Layer 4 of a small transformer language model trained on English Wikipedia (8 layers, counted from 0, width 96). Numbers have three digits each and are written without spaces.
Take only the direct path to the model's output, skipping the later layers: a vector added to the residual stream pushes a token's score in proportion to its dot product with that token's output vector.

Output vectors of the tokens that the questions are about. A number n stands for (n - 500) times 0.004.
"ript": 540450643333436318267499317622546730580399500682521562662185521708671678339443299179433632443464394437682626286359425596553578525592427454492399496576653377353362368508473592676571337415687792770427672422425389306728357384542358614545402454555504313800529654281563387512593431622486532606
" purposes": 530355556566669503434470428841484514609451475880307466773391433670488877349408517312508512335396583524631522342359222500649521520457306571621681562521539580369625266459477609441401473422463507483457613298428496365642458702423493530483590319356237261742571329309407755508650333672399611406
"His": 490397635514616570392485356596557524793410644452418536491371490733497667415153279295632527484512453476611680398558471614630554576602399523486481444479736550552588577507388483638634369465514621529463558476575427401452575630637597680372347397440368440708365731421359413497348497418450361493
" Olympics": 594436549401679400500502452675528553596435492735377248589390544554448533479362403294641528396494729347753504437406507808492569694723427693475664715224631503449460416374353507510632445494449545615597507209328491458454561580521493399536656366478330504496587368444353700387646369459436460489
"olin": 500514747489517599346482375486629657560466507472570489598414414670387638293438390428612436484482560599572460548237407610464527473513409711674500608365643515408637339424577644600579432578486494544683483402389482324642361621664639580526753298390323426372360512338449377493611450599377432320
"elin": 487497719433539491414495592482573669740535634754401402681218505541453525421363543523568497500604617380770703407318471642634412448477437773593474584376530394395805470583545676481489437619430503544514693534309606374522500477469615513609514346305290493628326398408431519388494475657541422375
"her": 529517500470565526465504443503408699680463447680404591475416560666707538420458319322497688339560637333670557435432566400496615520538507518360694377388647520311545444366578440784444464607541503626326700447489361443446389386637585575506564415395303580375415659545353395417447573618652516557
"ness": 423490419586628514468486521479472542793497653728581320549455481592628548475511761427757513479514522431972595488429568572656515550525379645352424291412525579426595387533552417337632502594617509564535645439258357295595669643503510590527386380563319473422578482620424512500500437551449316577
"urn": 456523520497623365522497190425343591787409504522550389486340549573496422569513559709447411353532555387866791507359600448691666580612600567549529280464675633364601315549426685645387413726634681504531572549385473313746361599538470638399615491612512641670507615353362466474538417422377596324
" About": 489370626535599554372496362424464559543616526568542510746456380536550689389396554365588470472617597321602581370496406503554452470384506507449450413453591638427644554613350703652668444594684558582340521439497361552604466663551567435487460493397435337580558612375434642419421389531378500414
" own": 548454507366601556348517594593487591678397663581511458772417526390471585402538486471454493416605513332635518436536475598549497623617392431569749379341635574536626286589478569596500487308530551482508441401559360387595294812730376528448688289509456322458379411316505384487341521627443606330
"ously": 463394680576591572232476617579483408654598389540563442844215406550475592289196447453472525519573541420647405347353384675669500475772241547660458832420714671534726230441437479593474429450680550750430420168278552323681528606576456643320642464555431535405640565218431599395711465869536516538
"ter": 429517369375452650567484408490362523421420605250549535517481586446448648430386320511391503413406455284554689506428544679294362657541514449410722453429486406360637392547643497588401447606658617786563533253500535468617598491473547619442770255393480645500477473516480347487392506600526403308
"mu": 451492500538505476493464576452419547537448495579587563623540597539397602542700314480585457512511553461571434493472400503440425482386218437624302511267556462528599490373505624552637467513524544595568534382497537425522473602479556451558500325480442465472577405563390610444402543481575468576
" trial": 607439525595622545503522427643647507606397718661418475620537477733545633632487430490478647503618517404678347408262478698589582474483408555599679443382462402382440411377432623572594491443568555494493439412387448350537539542529565618359417422543337497520426592394409492431530361570550459438
"kers": 375493423575507455613505333411381534604480417643592389537513304681554514251466610416645500494500407480635577494374624572448506751566426438549647403384557602515622526348500559707487458575383550592695602195310602313679475651500561667577724440520343446477523432416373426464524425534506438407
"ional": 412458689154673484474522479588482557928384459491427593471329691675683644526570496560467504441593680388644591328431409527419452763522524679404665484586446497424655602496460743472405431747398639745455589379443374409508573556723536377638625384476281360591315490458371469435696475412464551321
"form": 356464623462537460500485490474218687696303565504545397636629521688458684312612326255388468612594708362419527588439404604657350413354363524453460741544570587464541543227453482493545426399783605590467515370344497336601521576507464708582625456465423489610535438597386673536648417673456387698
"mond": 431511667497592513403492386434421689648474433676491468608337559738674741486398480230504648568558464635784540364401249522362685579547569558657496278336706677497616445417580695647652456497591541714692515313398483363432387490657583764400568387670352446507523470473374601433302445609461539576
" married": 478386803440630648477480449612508669675554504457414472626623671576435660420366608355639699482659712480704532553448623739560497618667479456664658531290565612452462500493475564653559443435595509648530440581451461450457351685560409563282497423529422531678515584431472482410435629563601405334
" when": 479431419566516524415489425545666459520436452578427645446424615514515518480372622427512480454680530429671544474445383594500498584634409475601467562550544406585516512526419658572576491549554390418385434293527428522508681373523346517424430368547441513535504500559511518480559542677441402562
"\n": 507604692327558508603544506447537525470516497533523497540662391497368484603623629493479506500396651642484503629519443347487391592372558531633299368549418495366353481510660421396427513609417494381302487401713469544449638475371490494460513588304503684401724400538552457556699645339432416535
"olen": 491485719535544682374523393585579536691723394855430590510242349667568609336527589491781515419500700500447720460393507589749476531582373714608598698427746493441544416477569803443598403484657588638586640406252610462653507556496481638503752388395311440561547608331480517358741596456460548418
"ture": 397446703334441398337472441474360742507629613461357461588356396737367616369557487574656480688447363508598686673396617557504562529432424555463672466315536425533764610492492434576551424413702579705616483068391090277597359549620444586459538230460336461655265344279345575660699466629432555332
"ev": 405497574468423528471482597462540631758373342698480262639517431591620456532483365416613598514495488464646678424431523507621333319581417610503516780443523547538596509570427581538722482464500647643465352509478415464442571449590619506475592380476387525399563389409442448565316641628469446564
"bridge": 348474621640725478519485341564350619567190674614476469731406418594682557572482612504470583415575415455601684470586430474647626523587454500613543497408619472570567560500400545627525444593589553577652494333323391437483485606558610664476651273486405460427588351524321558535425649483500472572
"ris": 546533377392520480627482385555516701710333392593399601703471557461532607452379576551606516470449439507587560466524616649538424660357355504533725612540571625360582406227528623331444442494829473675637696557330500454624607578589375463539614464587503603640604503516416682484414464352489337403
"de": 434506494505500704464464581345585380495453399575349611518407529661404521517443348633626512474472494681485494560546580688558541529410586407561497628518456610537515675286620529417552472566624613660616608241426546497509682473538498475588580320345467536511564466592459547624427505579568417290
"ial": 398517563571518598347513624504598623577451518594537621522661460556520475577314344569738462475503544326465600352479379416573589629650472481493432560375541494584697422626461604427529449573676378679474608426198469272630438673424500350520687353515387561497633491513386353466841245399390654567
"ew": 535519664545497703398476422661492456663494500557463260645367505604584567315507607511524554494481597564668434605430594544446474432586533390503440631472583622451785579584515577479433446348618608618415391459311437220387530563747619412487493290438471487389497682348534425312345568540619536454

Each question shows what one neuron of this layer's MLP adds at an activation of 1. A number n stands for (n - 500) times 0.0024.

n424: 371516570342522351525732566523340697407523583505476677482472503595406524421554634482358502522344390528549612552590510343443437550490592429557510449476571364409445508581596438575468464459592534625532520596487424561689399456419418503542444552321552355550573468555426482490523515424429636608
Which three tokens does it push up most, strongest first? "ript", "ture", "\n"

n690: 463502592445449621529387447583410610463430420555562581544546392394452594592476656507422402599538460527429526393567504526482460373520561525433537614551529541442542581582599623514519385532452360403751633486464340438460600502524597431551533447376613457522491416500548535441580645571507534517
Pushed up most: "bridge"

n199: 459488463424437465505782434555457486536442350459401474445560400308335520566537503462451414573469513573565471445479438533532508444470375419420503537506531382508503570436520431497359314427531674707565780476585408430561466487576376422298541642373424472587487560476636456465425366438709294541
Which three tokens does it push up most, strongest first? "ript", "ris", "ter"

n122: 529667603422441308566238541429533713558517583346458507493643345563436613489396581393231481371598474392399504350467275333573569470560709291533562568705409677369277434379464551553496439486458639511336446473388382623523640405516500594309577464552736514431629559359456403507677435490756491510
Pushed up most: "ript"

n744: 357520554521486441534434268575431607469446514425534597481481473457407420521471633458502484442427341507603627514534471521457472361445518677555538591584582629597596534445578528414681380522505482536474414484556481547434576662500472301627527579445519563509379518491502410368539460461484472601
Pushed up most: "ris"

n664: 476374673316337574568497461506316568338506331388331383404487608544508505658457466503500521543456543609581468503344644576582608497428451352508454406530752434532446412437512409468564266455642447540500545467738400535590457470505384353441481589432396465549621365395335460553542390570525445487
Which three tokens does it push up most, strongest first? "ture", "ript", " married"

n66: 284405415500366582551535398584521327558608428473503472458486571392628622500558437580406478425581492352435410424464602379503493503624595466503472439450470570614411379575703418571519258486787340489476651521524492588395407422538408570448478545495446457477410434482451596508583432575643461453
Which three tokens does it push up most, strongest first? "her", "ter", "ously"

n446: 464435512536332532404595434517432475531450424422644444362434506540522621466582461448536482424609516404455442487546461500538480438350395640444542419441551522442531516452621272514660341471657560521267657508289531342562609638537386545396445426480537357631343524565379553369677658407451413456
Pushed up most: "form"

n675: 612606618463591513484398449513497473614473306566503643215399425505505555491521471521637472469636395524410422632453431597620443570442584569471436562577566537479540484685430511380406311449373360477434577564475612559555636400495424420476404412514368530555429624280322421566505495596580465442
Pushed down most: "bridge"

n550: 625608516459420440360411428440477568393464613490462522368524546379469505477515624546534598498594401487364568542525343417399628510449462538661619438577564541572568654513633565443310599641377532444457397492441447483455629416400388359363429737442550508472503530541459529418594407567369396493
Pushed down most: "ev"

n562: 423451415503494447642479457604316541450654638295677426514463572444603551366400443469546226459685478546489461450368448381354426657372461383534621361454512372403598506427403677566512444635366547484458466608416476519570470542556526470510464506503586619564345356534534647529506396697623406467
Pushed up most: "ter"

n732: 436609432535546561500494570517515477628553442455601370547493376371609488552533755407467550590454488530440523591391375342410518606407549522483417497658446666617568612373435377617343455383536602557464522468649584548575529414670505477536446531540495513476473505574354460431444625584567574512
Pushed up most: "ew"

n74: 542405549401515625573522456367638436555584527557424575479364524495669519506768514503483453423459590497545454530686502466342574303477454394490532508442557521495544495471607355402511533469408490545342321515484417605434395415535529500503386467614524565551485475492381420536554644710671369517
Which two tokens does it push up most, strongest first? "her", "ew"

n42: 486468480587543402553508400573496539588468404526597534404371360535663621533416570557528466528511535477465371467490468579523383380622525597496524543396612515418507529493518515500623333545430431500528430460440348520556502527434556524434427529440587491490527516559348552367553487616464581504
Pushed up most: "ously"

n170: 533457571353497485589674555525437322531472500468359493315452650455680677368459534567483628313576630466474442518266430543536678422415449546491709703503624437536395365522703546410252662582538579643314417476449425435446524506227420327503517524506390557566419488524375497512506509515479477335
Pushed up most: "ional"

n239: 468502527583446443543574444449518432552404631361444493535536473420449478546487462571452498460618690544406425538434515402455453462502605306484467427461514486529410566652412627408599446488582460490380597491348512489480449522379500691497465489415481442527525569523447242488576470530514663412
Which two tokens does it push up most, strongest first? "ial", "urn"

n545: 626585316517367626565536488506514378462485670525643559506675585383515516523441548477370522324363629512349506684608386529312487551584540355435433552550503368737400342476442518472657564541497475503512529598491473494437520348314376374500253438467398367588517556581634488660512506564570527555
Pushed up most: " when"

n598: 559485304537400539500383584563554555503549617503650509546487572461623476589644604511590478683402701643426365403399535628562534522432559486399624612329574582420304528652479567314435323497625371597719529517527382319503414459603625639659587625550588554419508494514406450628619500437517540430
Pushed down most: "His"

n123: 480397451459628500447484430536518247450448420505484506563560291322469560506640562521515381530465488593425628508541475479467505709423437487434662486561532469367485592579399497562315570373680537618334448580481596440406380577535340625411539427484468519583505500556446408410600471472616532392
Pushed down most: "ev"

n385: 359467532455451639335466447405456162503571394444305410503477538440561583472441396384629399556512623533347608446560357601639557476467475672470489653387488500513535440588412503556535532586659577473595545630399486455347454527484551445414524546463328326484599640580506597530343421522442656521
Pushed down most: "\n"

n200: 493436431480645562498400399438418417455438408540447528476540564472579437648551651546456439408580470502470424579464485549558314545546575522427426447290511396549520610556608418624625441580416483459557555570475538557521477525498469514677577551353604461583446515485520540408565511546491599506
Pushed down most: "ously"

n188: 477525541492439444459329545489482242569346481480341447534442516518432451448659385560505627642454419570467555384451555632674411411474536500413465666478397472439584482652536497505446564433451458295295471536538446550508679457530653344433463652423427652627482477578424441583440537529469468589
Pushed up most: "ev"

n343: 789375500526538532682520542679446428667467238586399507520494672567523370468403518500708454559339491593481347487399552461592697638346519516573447595552440490484467513642490526558634400541681404313450484404463314447491541450284510320539392559441543503582598484388555543670478217658242400427
Pushed up most: " purposes"

n126: 433441514575515531361452560400439288410410569614476508534447565487492408549354628495478421483690523415573546492490626566454627563420492492566520415528505443389571477316656387320546664497495430404540469521773473612393563503399466513428569477768404427459543480479635359425495539534508527510
Pushed up most: " when"

n409: 475466598395503443525565538418692372219580599353387525497393592400628446743435612506409492589366396517514408655671447650620621401567474506520469509739585500590360583366580547417633553381473570382542573639379563534497610373517465515730714562539386512440577528500561530555428597456509495508
Pushed up most: "de"

n750: 457402518453462406548619488333417563535425561580580362483382495578401380516462400461441422557469460697391453383565453483396566486529551559625415573534556505717661641328495625586477535770572528578541599458505535540531567498519557584599392545550528403529529517495473407579363520495451461467
Pushed up most: "mond"

n680: 508641539592447536538416658408575396495558425403500570466488549598659515671462546510478458497620369484523679457774567564326507426391474424515686503570443505728500590436489572346467436531541533486259613412497543653415505609480508451607515500548548527559461510503568366479500558513474505349
Which two tokens does it push up most, strongest first? "de", "ional"

n160: 475495444617504444342363558549624485543465474490563539558555618479479430628539514580462553635542379519619538562513500526467532483432534406538502412493358449457610733576430506513482390500502490519410560377596445545519535556457586390493486548452408449552462504462464317445494397506532452611
Pushed down most: "olen"

n652: 503410594569466585422443488430412694506307470473313676491460554611529476314522266517593525431575366471469418478588591596523564410354585486489481537562515235416681699388506532515503578614497594547557520277434417356415508478668792476487599438323488518511398369552514574480517558471517451470
Pushed up most: "ture"

n9: 638521296567530380503572539522393554528674449389561301623347517492647513651516415569479524654457420478529587524462537525652526470621448561356513436287359631500617500613404556599448311500503442527594594544575682492470519631669520400583698704435454517378598607483514492442577517497453586579
Which two tokens does it push up most, strongest first? "urn", "ously"

n452: 665625553410572459562539681638383500307543321741472506519558489432389500588457338416648588364464459553401475564513656476448544487636541566510508486424599422449470430481636465356423653477426409399522474597594516396617508480531612465538623523565416555531432388628429365524547535579505631560
Pushed down most: " About"

n301: 567483467379539506362592556463674494418635611444494433431391442372698393583575520568435521497694566543658451467597468431409549319460619565455545415444603546449705573804637525347526380460574675486398463460355510521594542413563346500393258491459529220609436701442652516633546285571466488477
Pushed down most: "kers"

n291: 453552513564488698443557402585508602365624421549543473521623420651546402562367534632573366534556461640402645515530573482380486443520452589395424500350505538446555409602524627500450441462431473441558538591452411453578379485550516582548648542221447500600598517530469672444401376551548421543
Pushed down most: "ional"

n355: 550523494527606439677389289445425578536464439466531474555442557409522686699463578551503432401585547595508446487452412470487387415468543611410351520483571481645478564686637563554735416567376438497528508446542237505639505634455684340455536547345517469603463489478508350348478541579462551482
Pushed up most: " About"

n91: 366465553568463433635244604539701455386473485520509484485596491584527503589589500471539455458645714594568590325648455353590549442415491435517714663579405585606530445467338410478355809510500378616595488468648564571517483463463458274493602540331351528376468311626429645453568440527355464550
Pushed up most: " purposes"

n747: 377632437601474447363517530423546483599572547647591620544605446495421421545537503389363329568667437335568657587535536583644440436405473495497403514714557629492543438394437506409661332579494560598371560524616548508423476545487574581594440511445525475248404558330478444557505730535419500562
Which two tokens does it push up most, strongest first? "ev", "form"

n542: 551596475537510570608357564622404303530326679452539534537386503656484525664378538427578515604506543611566567510417598484518715539455609347392624517416434654564446495400408642617415371449549422569560550492382541624438411449441484500424548618586350577376539574476513435550411463416474473617
Pushed up most: "mond"

n276: 485388550570438411460635569708491556396463528528479546621437433511600483535570689466394567452557380452493495520562500461433475675491576511451526507536498525500492520593533403376561523627750485473540489475346575548536588489548574388457535592407495455374509502559475382611363482400505526547
Pushed up most: "bridge"

n364: 404477542655527581459555479365495586483653565657343720396415443412500362401473614607480610525659654444382512511548507502383463489551465505569489567485512577561532576464475536446512503535532487428451557477461435604491552518502436476380543397387570568466655543514657490406591415584531438576
Which two tokens does it push up most, strongest first? "olen", " when"

n448: 482584321612502450533479510532517512579451590551589440571422304490466520570500540539525616591432624456402462707483410532624565607408686609564535549386371673446481486495592505528515650357396493545558485594543552579443509502413549397535563441500375409483464719498454425425459483408539591475
Pushed down most: "ript"